Layer 11 of a small transformer language model trained on English Wikipedia (22 layers, counted from 0, width 96).
A neuron's activation on a vector x is ReLU(weights . x + bias), where the dot is the dot product.

Input weights of the MLP neurons that the questions are about. A number n stands for (n - 500) times 0.003.
n8 (bias -0.189): 377 611 400 341 682 594 436 419 460 750 544 411 713 519 389 283 512 638 401 560 183 520 549 556 332 371 531 585 792 307 625 462 328 606 370 442 517 301 399 633 398 723 651 548 586 252 368 459 285 432 575 344 270 534 327 393 551 535 643 452 322 452 527 421 623 418 696 544 453 259 681 436 429 381 391 540 516 424 477 553 335 597 363 658 440 595 462 455 657 406 469 643 470 452 504 781
n12 (bias -0.363): 400 417 174 628 569 327 323 840 372 700 410 475 303 705 439 461 396 393 424 353 678 426 344 612 273 500 509 601 183 738 398 215 625 773 726 417 680 577 513 364 683 523 459 476 420 514 293 496 391 608 673 712 622 410 263 301 375 536 518 582 706 399 536 625 557 426 409 646 280 770 456 510 677 373 739 401 495 410 830 543 580 500 423 435 765 463 437 513 393 717 481 455 611 180 265 536
n16 (bias -0.137): 600 411 647 472 734 496 493 692 419 478 392 610 683 563 528 461 523 292 412 493 340 390 474 389 622 479 418 766 600 496 564 419 583 595 415 526 567 371 630 600 376 726 444 369 764 402 354 550 467 566 515 515 570 401 344 740 610 741 547 482 398 336 225 649 536 616 290 504 664 330 528 597 497 426 564 553 294 294 387 387 543 504 479 681 404 367 648 584 579 477 273 544 449 511 213 474
n20 (bias -0.216): 549 470 374 647 529 598 561 383 428 573 644 529 527 403 662 401 431 627 292 490 258 504 684 507 423 558 521 434 468 578 169 593 489 596 559 514 506 596 682 260 568 403 409 561 490 412 440 527 655 555 443 462 552 575 372 462 645 490 693 441 592 487 339 473 450 479 608 478 724 364 537 609 407 431 539 625 170 558 622 376 382 420 338 477 475 414 197 602 408 412 472 293 486 570 619 680
n21 (bias -0.146): 451 491 691 646 453 391 618 657 687 612 509 458 248 482 354 444 528 440 606 742 505 82 531 726 467 496 459 434 845 477 564 250 423 487 527 396 674 527 618 617 399 213 306 612 426 343 350 613 576 234 463 491 598 318 633 737 308 720 474 517 540 625 416 425 322 655 410 472 431 420 486 420 151 473 445 275 702 861 702 443 579 338 483 470 785 523 455 548 546 796 629 614 245 465 363 572
n29 (bias -0.245): 670 683 650 774 415 637 682 414 650 514 537 443 567 532 397 555 410 496 614 687 596 327 493 619 450 610 464 508 635 799 438 536 471 543 561 365 613 525 437 403 581 176 384 358 581 443 376 570 468 571 519 532 662 771 375 583 471 640 402 551 638 462 382 465 545 380 388 478 585 383 300 485 530 457 613 381 485 650 486 363 336 493 500 562 313 433 600 468 684 730 588 719 401 351 310 435
n39 (bias -0.067): 640 608 224 798 631 458 504 409 622 509 148 334 526 500 421 417 505 558 367 696 697 527 539 496 505 662 583 349 686 826 398 379 416 689 362 509 347 478 669 554 312 700 535 581 627 454 575 378 600 582 339 664 634 453 616 483 562 557 347 347 440 542 233 577 378 288 346 360 518 325 519 18 395 383 355 504 372 668 291 812 517 824 492 508 477 661 327 637 416 354 611 325 530 596 496 587
n54 (bias -0.322): 563 526 545 449 230 531 328 477 696 664 638 213 438 649 530 541 484 708 206 473 589 460 531 411 471 493 508 360 598 584 584 364 357 496 640 456 655 477 481 583 515 813 468 394 565 314 401 545 461 550 690 628 496 283 536 242 500 437 557 530 612 621 624 354 292 456 713 480 432 500 609 295 289 508 579 452 590 449 393 744 618 591 147 556 459 315 426 512 320 548 684 673 631 500 642 488
n76 (bias -0.206): 510 541 531 583 349 558 332 437 382 610 500 614 464 653 602 538 465 323 575 461 397 374 598 603 553 423 382 745 690 592 344 404 446 510 550 477 554 404 606 494 405 490 507 631 484 500 537 629 576 313 514 533 520 539 493 679 629 633 545 456 739 625 464 581 333 503 452 324 582 548 511 524 583 477 527 424 340 543 529 605 397 396 369 306 766 271 732 516 303 490 374 598 321 586 427 314
n103 (bias -0.177): 697 496 378 512 358 500 526 255 610 632 625 412 385 455 442 475 666 311 593 526 659 403 403 453 532 577 550 440 445 674 631 530 446 638 380 431 707 380 364 714 737 466 219 433 710 624 343 474 429 407 582 638 470 575 450 673 473 443 765 694 515 591 436 566 241 473 655 539 620 466 536 437 706 414 504 689 429 571 382 508 526 375 546 540 547 617 782 163 539 469 554 670 548 460 514 409
n125 (bias -0.080): 522 475 546 648 507 540 522 540 623 600 718 510 431 530 518 708 531 315 373 518 345 466 442 485 453 613 347 488 385 500 609 361 522 496 698 429 463 771 214 493 438 496 429 450 561 637 67 561 232 445 587 489 408 621 424 349 489 412 439 605 536 361 591 319 557 646 259 676 356 723 453 596 524 716 485 563 600 438 442 364 690 611 427 394 439 481 643 728 474 320 647 504 424 372 394 478
n127 (bias -0.165): 490 510 489 391 699 338 567 407 724 441 400 500 398 535 536 480 428 528 514 615 383 256 626 183 625 522 378 496 507 592 588 393 328 480 572 601 466 517 654 606 575 476 542 292 449 357 545 303 865 596 350 466 603 421 440 524 581 541 466 546 674 580 449 744 416 482 404 403 589 244 378 402 378 373 419 621 475 531 398 602 560 663 519 583 536 390 576 598 546 563 808 561 517 473 510 531
n134 (bias -0.160): 477 474 787 715 566 644 470 655 488 512 609 428 707 808 641 623 366 556 251 420 472 329 424 428 401 641 488 266 641 679 286 411 500 607 434 418 350 431 545 500 523 391 488 480 526 467 492 447 697 542 240 273 481 469 480 496 357 442 428 334 450 388 350 489 485 342 422 339 512 617 537 569 612 593 476 482 386 500 454 332 432 422 314 522 536 380 562 473 785 918 679 622 310 448 645 298
n167 (bias -0.159): 622 362 398 615 589 275 164 455 753 659 535 345 485 568 286 460 464 303 433 441 804 461 496 352 387 567 427 424 409 461 623 515 615 507 229 473 572 451 441 445 474 602 595 468 448 524 243 474 500 736 227 658 334 462 481 504 380 549 607 468 563 690 534 359 493 235 458 575 590 568 512 548 665 508 485 633 587 571 738 524 489 717 464 297 512 457 651 496 318 538 461 403 337 394 612 364
n219 (bias -0.094): 588 668 299 631 586 536 429 511 736 504 398 514 615 533 591 430 557 601 522 511 290 493 687 692 484 578 471 296 515 732 481 478 615 442 547 625 533 297 532 353 203 642 776 447 596 612 467 370 420 306 218 684 456 554 534 416 426 482 546 268 407 662 370 211 479 515 403 417 455 333 473 553 503 435 578 624 443 572 396 396 383 522 562 702 538 673 460 733 478 537 444 511 554 338 441 485
n245 (bias 0.025): 434 577 607 451 552 502 485 670 566 510 385 523 453 437 344 442 463 628 473 547 453 392 559 461 313 514 556 471 584 552 469 582 467 505 485 518 416 605 402 611 483 590 556 440 615 628 597 522 375 485 490 602 465 475 580 472 413 435 429 414 436 483 438 618 554 464 665 578 562 393 505 603 446 587 523 493 421 542 409 691 512 702 467 534 456 384 250 641 441 495 572 636 539 553 462 490
n246 (bias -0.115): 668 614 688 500 555 478 509 632 587 445 527 282 519 490 503 614 625 609 538 478 377 500 611 371 339 455 562 391 748 543 457 590 618 567 583 477 697 570 378 624 453 458 519 205 494 643 415 622 574 443 553 490 381 443 299 423 461 445 327 433 532 528 720 500 625 350 425 473 447 424 421 446 345 340 771 549 544 564 592 483 578 322 458 491 463 546 445 364 470 559 549 674 443 612 417 635
n250 (bias -0.145): 463 417 320 507 654 555 497 264 694 547 345 345 283 690 369 529 361 493 421 376 466 486 510 586 411 534 476 630 472 459 585 520 571 598 679 349 584 262 429 407 317 457 383 576 364 609 342 432 517 520 459 493 610 480 531 364 598 600 588 411 464 474 536 383 481 405 552 365 592 478 450 824 519 239 409 522 472 566 435 468 668 560 512 443 635 421 371 382 741 466 517 392 448 673 596 447
n256 (bias -0.179): 318 520 252 778 416 503 587 638 563 557 526 530 535 564 527 874 500 602 269 281 292 442 619 566 379 444 489 373 470 617 424 443 554 539 571 471 554 472 493 582 783 486 425 426 566 538 335 500 327 405 544 328 475 595 515 426 409 660 469 473 290 332 539 510 417 406 555 500 277 679 458 429 516 659 604 537 556 567 549 463 562 689 577 459 360 606 532 549 308 330 504 277 510 370 354 337
n272 (bias -0.122): 402 550 380 515 738 291 408 556 573 644 449 523 369 739 671 577 354 228 403 314 576 568 679 251 243 389 550 644 416 450 468 462 532 472 674 578 440 643 388 355 469 500 493 351 534 719 365 439 793 607 453 479 619 424 529 510 543 598 490 410 531 551 465 455 317 486 344 536 442 445 616 361 572 688 361 556 621 580 469 419 524 567 556 349 500 648 395 390 536 301 665 472 503 402 443 553
n275 (bias -0.150): 490 497 666 542 482 503 620 678 524 617 412 232 423 705 568 367 541 420 526 459 520 317 433 500 483 491 674 582 615 427 401 649 510 708 413 589 328 700 629 512 551 510 448 311 585 270 569 566 497 497 507 632 574 455 636 600 722 386 535 605 449 494 513 710 541 536 489 470 433 595 580 687 617 581 434 377 595 552 452 435 301 526 378 385 537 437 687 541 613 642 437 564 468 509 385 643
n290 (bias -0.186): 559 250 607 745 336 446 608 520 438 472 467 441 633 314 413 500 360 544 430 395 610 504 531 476 412 463 500 417 549 618 633 528 492 640 260 532 667 610 320 576 461 702 249 796 542 437 300 810 591 449 679 551 532 621 451 433 431 425 596 500 695 580 453 275 508 496 386 529 463 451 492 653 438 280 668 691 848 582 407 550 404 452 374 553 578 272 669 422 407 472 735 613 260 420 477 215
n296 (bias -0.090): 753 583 692 374 667 412 542 230 380 662 511 480 482 391 410 452 425 378 696 415 652 493 532 623 435 510 369 561 613 626 496 399 416 539 536 296 607 450 507 385 716 500 631 496 226 462 390 420 723 464 448 775 378 461 452 464 515 558 592 665 603 503 436 380 465 507 464 369 426 549 608 307 597 453 372 278 863 507 500 588 518 358 473 448 579 530 511 532 600 760 596 461 663 524 541 330
n321 (bias -0.076): 374 602 468 471 529 370 570 610 683 386 741 454 496 660 515 678 496 442 722 750 625 706 421 437 581 553 415 560 314 383 899 394 705 376 205 704 418 485 596 376 440 572 527 358 723 492 515 621 481 605 331 296 504 511 383 386 481 466 552 511 369 533 523 668 471 504 382 619 582 619 463 631 422 666 539 295 341 322 474 484 481 554 554 300 587 469 587 317 438 485 601 672 616 386 296 428
n335 (bias -0.221): 682 460 533 356 678 473 306 267 420 347 630 487 500 710 593 410 453 496 603 415 568 742 493 435 689 578 451 691 359 518 436 531 716 376 493 627 654 251 727 607 462 604 504 475 334 397 539 443 601 390 450 434 514 514 364 590 454 326 633 474 651 567 693 370 466 426 550 334 550 235 597 566 484 510 564 418 445 548 664 504 602 416 497 570 525 299 604 394 557 726 468 479 579 419 357 385
n338 (bias -0.014): 384 368 377 775 494 397 478 484 824 410 331 467 241 442 457 494 667 559 465 613 424 533 503 358 558 506 351 568 627 526 520 370 549 550 478 506 414 497 382 515 456 503 651 500 643 476 523 630 423 617 543 516 752 608 425 500 575 414 413 409 475 448 510 415 485 386 500 540 418 479 278 416 447 506 484 491 292 255 390 446 556 613 572 683 364 467 573 591 405 393 637 604 406 571 298 433
n339 (bias -0.025): 541 572 405 435 855 485 381 437 448 425 627 398 382 594 461 488 516 404 262 580 403 625 580 306 630 468 392 503 399 458 292 628 471 605 369 418 554 478 448 364 737 475 430 552 543 530 411 588 603 590 426 537 597 540 343 391 513 563 577 536 534 488 581 485 439 529 479 461 452 177 621 579 634 603 554 767 372 531 478 550 457 349 544 575 477 477 656 506 452 487 461 534 528 406 605 541
n350 (bias -0.092): 600 475 331 736 424 414 568 353 600 662 676 350 445 515 504 408 750 376 613 569 314 236 486 401 469 510 582 504 580 632 410 592 638 522 500 277 546 588 364 670 348 566 370 289 349 500 299 514 518 285 534 288 551 515 353 349 481 408 550 458 464 564 482 439 340 459 627 596 496 327 488 539 350 482 511 667 639 376 457 450 77 422 541 465 527 572 412 493 429 635 345 579 533 284 295 522
n365 (bias -0.147): 695 378 705 472 354 495 448 537 529 455 488 429 670 638 414 403 403 391 592 395 506 477 414 610 470 623 577 595 441 483 454 506 540 617 741 506 432 645 440 500 417 455 560 544 393 586 446 549 545 403 494 531 531 467 595 562 655 249 745 559 631 617 620 461 402 551 434 529 613 336 575 506 508 503 403 647 485 623 508 527 516 625 479 481 453 413 615 467 595 440 517 420 483 492 605 449
n366 (bias -0.160): 618 463 600 654 564 784 365 564 544 663 489 342 430 532 418 639 199 504 693 618 467 413 311 639 564 427 507 534 652 391 587 479 468 539 521 475 577 701 466 336 608 578 418 378 535 459 392 469 422 472 548 468 773 570 587 457 598 688 427 365 423 589 620 302 414 478 587 537 577 596 299 574 309 341 496 278 667 433 430 346 376 393 253 357 541 365 458 458 638 597 453 315 462 603 551 518
n368 (bias -0.083): 622 477 602 666 656 726 596 563 500 551 512 504 457 520 526 594 373 616 426 481 504 404 403 144 617 423 452 504 716 520 748 441 420 481 441 413 588 504 511 594 219 543 401 422 542 766 341 709 183 636 524 698 758 570 347 508 468 567 385 504 392 526 508 585 587 592 530 749 294 632 223 455 489 590 456 411 237 301 319 521 500 595 191 526 402 706 477 562 368 464 492 600 527 405 421 284
n381 (bias -0.167): 503 346 667 166 442 640 553 548 511 616 535 449 561 579 471 454 404 413 483 564 430 350 537 514 729 608 445 525 386 426 451 194 479 335 656 438 534 368 556 700 493 599 617 511 483 413 376 414 588 534 489 632 432 365 640 575 664 589 593 422 561 497 612 477 606 469 595 557 595 592 533 514 475 598 721 300 632 744 594 403 580 373 439 513 337 472 697 248 594 510 444 473 410 319 556 708

Each question shows a token from some text and the vector x that enters the MLP there. A number n stands for (n - 500) times 0.013.

"ó": 640 519 571 580 334 431 219 492 428 354 265 800 450 529 400 527 424 546 635 337 638 401 408 493 285 489 495 650 415 546 622 498 345 148 323 623 452 559 411 446 424 531 309 581 480 430 590 324 780 569 616 364 371 378 364 597 537 531 357 701 654 392 536 495 764 648 563 379 498 550 584 554 403 642 410 521 502 461 565 580 466 403 692 630 391 602 679 554 489 487 370 388 667 653 664 506
Which of these neurons fires most? n296

"4": 737 491 414 516 446 461 376 438 461 302 292 530 327 505 475 591 544 542 609 442 629 517 490 468 409 519 603 514 374 671 525 348 378 290 292 558 436 614 393 353 443 519 368 635 469 499 267 429 629 631 760 465 434 319 390 577 565 409 394 622 615 420 562 488 700 532 593 557 518 728 516 787 469 627 307 598 417 287 465 674 491 364 744 781 371 593 496 564 429 607 391 270 507 544 574 543
The most active neuron and its activation: n12, at about 5.5

" west": 751 389 639 520 461 452 483 456 527 332 198 770 495 448 622 534 441 598 630 464 516 543 385 543 472 575 701 439 322 665 492 422 430 197 197 617 526 681 465 431 530 360 353 512 434 547 558 406 625 512 635 543 242 372 508 482 409 427 250 458 632 641 623 497 397 460 511 425 424 619 494 715 443 673 420 588 445 424 618 575 469 454 645 610 401 699 330 537 495 588 244 413 618 522 539 583
Which three neurons fire most, strongest first? n335, n245, n219

" Red": 732 549 544 626 310 622 402 379 497 281 282 756 568 586 512 540 599 591 620 389 491 512 283 499 373 442 501 429 242 542 525 449 380 227 331 656 483 630 287 526 467 436 463 617 404 370 491 366 632 575 492 435 472 205 468 643 622 421 310 487 651 384 565 548 550 594 577 641 510 572 502 642 389 768 431 702 422 561 443 480 465 429 794 452 415 711 550 491 461 591 314 430 661 537 599 533
The most active neuron and its activation: n365, at about 3.4

" h": 807 531 461 521 445 469 477 389 600 315 203 618 448 550 553 367 487 557 558 449 437 505 359 519 391 352 542 421 423 514 672 521 461 376 419 659 488 689 482 496 336 452 439 460 445 446 462 437 673 665 770 153 260 404 458 542 505 378 350 614 471 316 626 458 455 596 611 448 692 576 418 695 391 622 499 544 502 433 425 589 477 407 632 514 457 733 522 465 464 646 236 453 705 593 586 627
Which two neurons fire most, strongest first? n350, n246

".": 813 496 425 511 497 501 452 465 500 316 245 643 511 640 487 551 473 508 479 546 570 549 355 557 346 517 483 597 433 463 530 467 196 313 356 668 386 704 398 438 377 264 557 504 414 318 482 517 665 678 737 341 340 323 513 518 405 483 406 488 550 434 625 517 628 481 578 459 405 567 534 619 384 688 585 631 489 554 484 608 538 285 833 720 472 554 414 494 411 454 395 381 554 711 602 523
Which of these neurons fires most? n246

"over": 743 498 528 511 309 440 426 459 481 376 221 768 385 688 485 529 469 471 600 444 488 492 370 598 390 467 611 607 359 571 489 596 394 186 308 631 363 461 426 403 468 545 460 634 313 483 483 360 628 464 550 439 293 307 488 547 513 544 347 551 670 524 478 325 975 571 681 384 487 674 503 609 423 704 453 602 457 462 333 710 443 458 741 650 527 545 463 588 473 447 248 418 508 583 587 658
Which of these neurons fires most? n219

"ur": 861 477 654 548 399 534 391 598 648 440 195 696 267 369 528 610 406 581 647 615 637 495 270 449 359 462 441 451 406 536 577 416 257 198 366 632 383 582 381 463 463 530 548 475 455 472 356 341 576 524 586 496 366 421 476 631 555 465 397 540 474 511 612 436 545 634 610 411 409 567 406 661 475 726 305 518 495 446 408 657 514 454 670 636 383 687 514 534 494 544 366 480 620 676 559 501
The most active neuron and its activation: n368, at about 5.4

"80": 875 507 462 517 344 580 432 339 580 283 260 545 409 569 445 467 483 427 614 379 591 438 490 497 496 415 593 506 395 554 612 487 310 345 248 514 311 707 365 450 629 384 473 586 495 377 413 455 611 723 750 459 279 335 482 754 412 397 480 520 559 488 487 417 757 570 612 474 526 605 467 689 431 604 383 763 393 410 433 561 419 417 903 710 409 419 603 537 521 518 385 344 481 539 600 602
Which of these neurons fires most? n103

" line": 614 434 570 599 476 572 424 505 434 329 354 750 530 594 529 504 420 520 423 503 421 500 321 548 530 445 544 470 388 583 589 453 304 182 281 648 465 706 357 468 433 418 415 639 404 396 459 402 596 541 675 565 291 401 630 596 554 351 305 512 484 356 696 264 480 411 595 245 479 587 532 735 383 784 414 633 469 434 599 656 516 467 749 509 445 669 392 534 498 502 326 449 686 636 585 549
Which of these neurons fires most? n125

":\n": 754 442 390 506 429 558 425 489 610 358 318 605 526 567 544 512 405 533 412 496 573 539 396 555 338 389 433 716 467 552 623 503 327 214 324 680 426 674 361 402 305 278 370 519 503 377 382 497 575 622 710 392 297 351 504 576 510 525 460 512 540 478 556 402 568 499 559 425 427 580 533 710 489 655 596 584 429 542 472 573 552 367 880 597 506 581 380 448 448 582 310 361 656 657 579 485
Which of these neurons fires most? n250

" the": 776 477 482 649 422 725 472 471 546 405 174 676 394 514 574 465 431 576 526 524 522 515 269 581 342 380 604 528 445 611 477 430 238 358 471 692 462 589 384 471 481 301 405 549 575 519 456 413 577 540 584 347 343 292 460 507 454 468 397 553 667 467 455 424 540 454 572 396 493 608 565 728 520 707 596 611 406 439 452 536 464 240 773 700 405 537 518 415 439 603 437 440 518 639 618 583
Which of these neurons fires most? n134

" is": 780 564 520 563 405 505 507 507 524 314 243 494 559 497 515 534 446 484 510 371 422 537 416 527 439 400 546 570 443 577 516 473 300 238 415 622 501 637 548 426 433 267 425 637 508 387 570 375 583 631 706 439 255 345 492 402 362 595 299 632 489 272 592 320 596 452 702 338 421 534 554 631 510 613 455 605 462 391 555 664 483 302 767 705 464 702 538 372 480 497 405 625 677 697 564 571
The most active neuron and its activation: n246, at about 2.7

"als": 670 535 473 515 264 566 363 428 570 298 266 755 413 612 526 509 508 379 545 481 550 530 325 483 388 507 617 472 501 538 523 498 265 301 305 704 321 712 524 529 393 446 460 608 500 426 456 300 511 679 776 542 260 430 515 642 472 540 363 518 624 493 492 380 607 501 576 262 361 501 526 649 450 682 426 585 421 442 491 639 302 383 761 621 459 593 542 477 533 354 503 465 598 645 655 668
Which of these neurons fires most? n39

"|": 706 472 434 507 431 653 475 478 498 334 202 600 437 580 571 487 544 584 406 509 495 535 417 581 354 367 583 657 443 560 579 494 378 217 416 781 390 586 355 384 520 318 434 576 511 411 395 468 522 570 659 378 407 370 454 571 411 449 445 554 521 494 488 415 547 570 588 446 360 587 523 678 480 655 523 649 454 494 420 638 439 270 844 639 485 585 363 565 500 589 405 376 485 645 616 400
Which of these neurons fires most? n250

" between": 784 350 449 636 302 535 393 483 502 357 225 538 478 563 590 357 390 444 501 390 431 644 316 566 441 431 604 540 409 522 592 479 363 347 492 741 360 665 384 393 590 302 444 564 419 444 564 594 685 599 629 422 176 417 493 679 523 482 270 443 563 449 586 406 570 449 547 450 500 611 574 723 488 732 401 542 459 491 547 613 566 302 722 521 496 510 340 570 493 524 439 464 588 552 560 524
Which three neurons fire most, strongest first? n365, n272, n20

"ris": 688 571 542 542 381 520 389 576 481 425 320 683 435 566 390 454 401 434 557 519 492 426 399 492 482 365 485 658 544 527 628 451 227 184 229 650 219 712 530 520 515 430 390 563 472 443 529 494 552 549 699 412 274 418 508 584 319 514 368 640 433 414 521 327 698 575 560 407 389 711 431 620 271 782 417 520 381 494 463 574 501 355 618 495 546 683 583 556 542 561 441 542 662 675 509 697
Which of these neurons fires most? n21

"embly": 761 387 546 582 401 571 556 516 473 381 258 730 469 547 474 414 525 425 543 595 526 474 299 507 390 449 535 462 318 579 522 537 272 343 319 684 318 590 338 437 548 404 362 532 493 482 530 437 674 544 684 564 400 386 524 707 412 480 288 533 640 451 560 434 556 542 619 243 406 560 476 768 424 860 557 609 483 448 521 496 454 325 828 648 455 522 539 510 409 396 300 439 569 547 567 656
Which of these neurons fires most? n339

"elf": 822 504 398 490 318 434 505 489 404 433 256 426 461 570 442 471 386 500 653 416 505 628 366 486 447 385 720 531 463 545 468 543 333 389 258 544 376 626 489 460 497 457 595 459 440 423 501 371 503 556 662 405 335 307 412 427 449 502 325 614 603 387 631 514 833 542 516 214 437 678 585 774 465 761 510 596 423 527 551 497 414 395 721 633 377 696 610 528 577 311 256 512 680 681 570 619
Which of these neurons fires most? n275

" ": 741 556 515 545 377 635 402 293 490 402 162 739 474 611 601 518 495 532 510 579 540 508 388 606 378 428 610 656 434 448 599 499 376 300 412 568 416 627 382 307 424 319 383 546 441 481 364 497 491 647 657 489 306 509 415 462 387 490 385 520 612 399 475 459 511 609 630 397 367 619 497 716 461 694 604 615 498 461 369 672 644 299 756 640 312 570 438 593 409 580 470 366 569 563 628 477
Which of these neurons fires most? n125

"c": 662 516 557 502 420 415 400 422 533 391 198 498 578 525 469 583 524 566 616 476 668 516 303 567 309 263 527 497 408 524 588 526 469 322 244 634 555 605 542 381 374 501 452 593 373 400 599 236 566 507 699 445 422 326 495 608 476 427 422 666 574 314 452 494 728 682 608 349 505 521 556 712 377 651 431 567 329 523 438 612 479 368 583 704 298 517 702 483 607 422 368 511 583 652 724 551
The most active neuron and its activation: n335, at about 2.4

" (": 699 473 555 580 397 577 262 371 534 394 199 521 503 510 522 595 429 503 533 520 427 548 435 523 302 367 561 653 384 529 582 405 355 257 375 659 465 694 374 373 382 361 482 516 399 377 516 503 563 614 673 371 308 352 457 543 557 538 346 747 453 433 626 540 603 490 646 358 494 511 498 621 548 609 570 550 431 468 441 620 641 310 917 685 382 605 545 430 432 568 360 515 533 638 628 532
The most active neuron and its activation: n246, at about 2

"og": 784 508 459 636 333 575 323 492 637 491 222 614 406 544 349 554 335 520 516 621 475 409 396 535 346 477 579 422 515 491 543 520 307 269 309 605 342 719 531 454 574 462 475 530 301 377 568 284 688 635 632 360 396 280 510 759 409 454 371 455 592 529 505 495 739 579 509 423 528 564 485 652 433 670 405 683 460 511 424 641 448 510 775 702 324 613 483 637 430 409 428 392 534 462 720 549
Which three neurons fire most, strongest first? n39, n127, n245

"re": 624 562 481 420 470 433 447 373 631 412 294 684 376 424 462 558 498 515 540 512 434 562 460 453 242 352 590 632 371 577 406 531 388 220 299 600 443 695 442 457 420 621 420 656 362 440 444 364 566 598 592 383 395 273 453 550 451 535 356 568 610 256 550 430 701 583 592 614 495 718 450 633 482 734 420 481 451 428 316 602 516 448 600 744 331 739 677 598 516 209 367 584 634 608 715 568
Which of these neurons fires most? n125

" H": 720 494 509 501 454 614 480 352 599 403 147 641 407 609 522 517 473 645 444 512 454 487 414 565 448 387 568 541 386 524 682 459 371 282 454 651 435 622 363 550 394 426 345 427 401 413 430 227 684 680 694 301 339 377 391 488 515 478 336 559 549 291 526 504 485 675 586 529 623 597 483 647 450 726 602 534 483 430 369 600 448 331 645 606 392 590 453 556 476 704 378 427 682 572 675 524
Which two neurons fire most, strongest first? n127, n250

" Pr": 669 523 588 471 361 623 341 384 557 385 179 738 592 526 526 579 349 534 514 437 568 441 435 517 436 337 463 585 352 529 563 391 385 282 380 621 531 658 324 504 535 523 392 491 428 426 513 216 787 539 594 414 417 187 543 579 528 512 410 523 629 429 741 431 451 652 564 502 462 539 517 757 375 660 486 568 323 507 520 477 531 348 589 706 409 634 609 447 404 629 345 374 642 576 720 500
Which two neurons fire most, strongest first? n381, n335

"%": 796 397 513 533 387 524 592 346 507 348 256 610 479 496 511 323 473 436 640 319 520 548 377 516 408 548 471 506 395 613 577 431 371 333 282 560 383 789 567 400 457 355 314 696 370 436 496 479 610 683 749 581 336 369 495 687 421 512 335 559 494 508 504 462 759 659 575 424 371 526 520 664 297 707 353 565 523 463 469 656 387 427 858 626 397 518 641 527 513 484 414 337 486 600 572 592
Which of these neurons fires most? n290

"han": 699 632 541 556 321 439 227 530 516 351 248 858 378 552 382 591 483 359 549 261 576 598 323 456 363 334 555 514 483 567 593 504 352 252 267 701 392 580 509 426 497 477 414 626 404 428 425 366 738 596 543 326 376 306 466 601 558 523 405 585 629 405 565 565 696 586 702 528 470 618 493 647 473 681 369 610 435 517 474 516 559 413 642 535 451 565 649 596 414 542 354 301 628 613 555 604
Which of these neurons fires most? n167

" he": 753 532 455 434 557 422 501 477 589 428 248 633 495 460 455 280 501 571 489 579 345 525 400 491 416 365 629 488 368 551 530 511 328 281 446 647 492 572 497 530 465 392 556 620 567 378 583 463 622 622 666 234 192 377 314 482 564 495 501 602 403 306 619 508 706 509 669 329 482 516 583 739 441 719 424 617 445 348 456 609 525 216 680 777 425 674 488 498 385 453 389 476 690 510 673 535
Which two neurons fire most, strongest first? n8, n339

"ob": 771 450 492 495 382 499 396 547 453 408 221 705 376 724 386 524 325 511 599 553 462 365 386 446 401 414 503 524 394 500 604 454 233 170 426 603 383 584 486 343 587 416 465 491 276 534 506 260 702 591 645 326 475 396 463 623 402 466 406 553 531 572 542 478 932 688 558 567 516 540 514 685 439 669 389 696 447 412 417 650 524 507 667 659 425 598 402 618 472 507 411 504 603 619 669 446
Which three neurons fire most, strongest first? n127, n245, n365

" of": 712 527 468 717 287 589 364 499 549 389 272 558 412 514 668 458 375 574 533 420 507 482 441 555 503 463 571 512 562 453 513 505 238 268 416 730 456 619 430 385 448 240 405 581 500 431 413 496 657 531 549 462 288 315 372 618 418 578 312 544 539 443 555 407 454 521 707 333 362 631 545 707 441 813 543 510 439 562 542 639 492 364 585 688 475 569 368 453 553 543 394 517 559 597 624 491
Which of these neurons fires most? n21

"-": 707 507 541 526 329 601 473 420 517 430 191 559 419 627 615 521 492 621 383 600 611 503 438 639 314 360 541 638 374 507 630 521 325 204 423 687 423 601 409 380 501 304 426 491 479 405 400 454 514 589 692 406 390 433 449 543 319 492 372 486 539 309 587 471 537 581 637 420 510 572 597 664 403 641 517 594 443 472 373 687 529 288 743 638 387 614 364 541 534 537 401 389 570 700 580 450
Which two neurons fire most, strongest first? n245, n250

" par": 922 427 515 613 493 636 405 434 527 349 213 644 414 629 520 505 448 537 620 569 469 545 382 519 446 302 557 494 325 510 499 418 332 228 368 602 571 696 564 412 589 449 582 579 624 538 398 378 602 599 573 293 482 373 443 583 425 543 399 441 536 465 583 513 348 519 530 442 548 529 462 738 332 743 491 563 428 332 352 669 550 443 689 503 449 596 394 426 394 523 189 447 810 569 617 461
The most active neuron and its activation: n366, at about 5.8

" to": 684 664 459 633 393 451 432 560 478 348 243 699 403 643 478 532 395 527 499 474 540 492 495 546 487 445 514 610 511 638 464 442 169 329 440 674 314 485 527 393 627 255 333 602 436 412 452 496 502 472 659 283 282 302 370 582 298 466 283 641 589 403 503 492 641 577 562 409 447 640 547 602 393 699 640 467 489 608 465 634 666 317 634 692 369 566 409 503 440 525 496 552 642 552 597 647
Which of these neurons fires most? n21

" and": 679 555 577 646 482 576 415 467 534 355 158 593 513 631 542 477 277 559 579 420 466 575 410 619 368 326 420 525 461 578 553 446 243 424 356 659 417 553 363 366 477 227 573 577 344 402 570 493 680 452 696 444 395 334 473 700 445 517 345 521 431 364 584 525 668 416 540 448 486 616 609 610 534 731 361 558 492 494 470 547 528 335 722 732 376 622 496 505 435 399 372 438 618 624 668 523
The most active neuron and its activation: n296, at about 2.5

"at": 603 464 616 551 319 510 354 559 645 512 172 697 448 538 489 626 466 364 512 427 456 513 395 518 353 300 531 413 512 491 527 529 423 110 349 654 484 659 469 434 484 457 446 529 399 472 631 284 627 545 665 450 452 323 482 662 569 487 382 407 704 391 542 538 475 644 568 495 369 616 431 700 439 806 440 620 450 562 317 602 582 336 666 650 346 622 492 593 512 398 352 431 618 557 596 628
Which of these neurons fires most? n272

" Turn": 653 592 518 522 439 690 555 357 460 358 293 866 602 567 596 538 503 532 416 414 449 516 356 519 430 586 651 590 379 498 475 434 422 165 410 681 315 462 351 482 477 479 467 617 302 326 347 417 454 583 683 379 393 494 551 553 498 498 464 667 372 389 523 332 761 560 585 598 357 564 408 691 525 687 509 645 453 458 449 733 457 475 671 448 474 467 441 546 375 645 247 508 575 422 691 497
Which of these neurons fires most? n125

" |": 739 530 476 573 360 523 392 457 509 309 227 608 494 513 563 643 486 524 467 459 500 613 417 561 335 375 489 555 437 539 613 426 341 261 368 793 406 710 381 393 408 334 476 553 456 330 566 527 557 566 652 479 392 332 454 582 450 521 355 587 548 368 648 458 656 505 593 429 446 554 555 690 508 626 520 596 411 462 401 549 516 352 828 658 360 653 437 401 379 594 434 352 526 664 588 535
Which of these neurons fires most? n338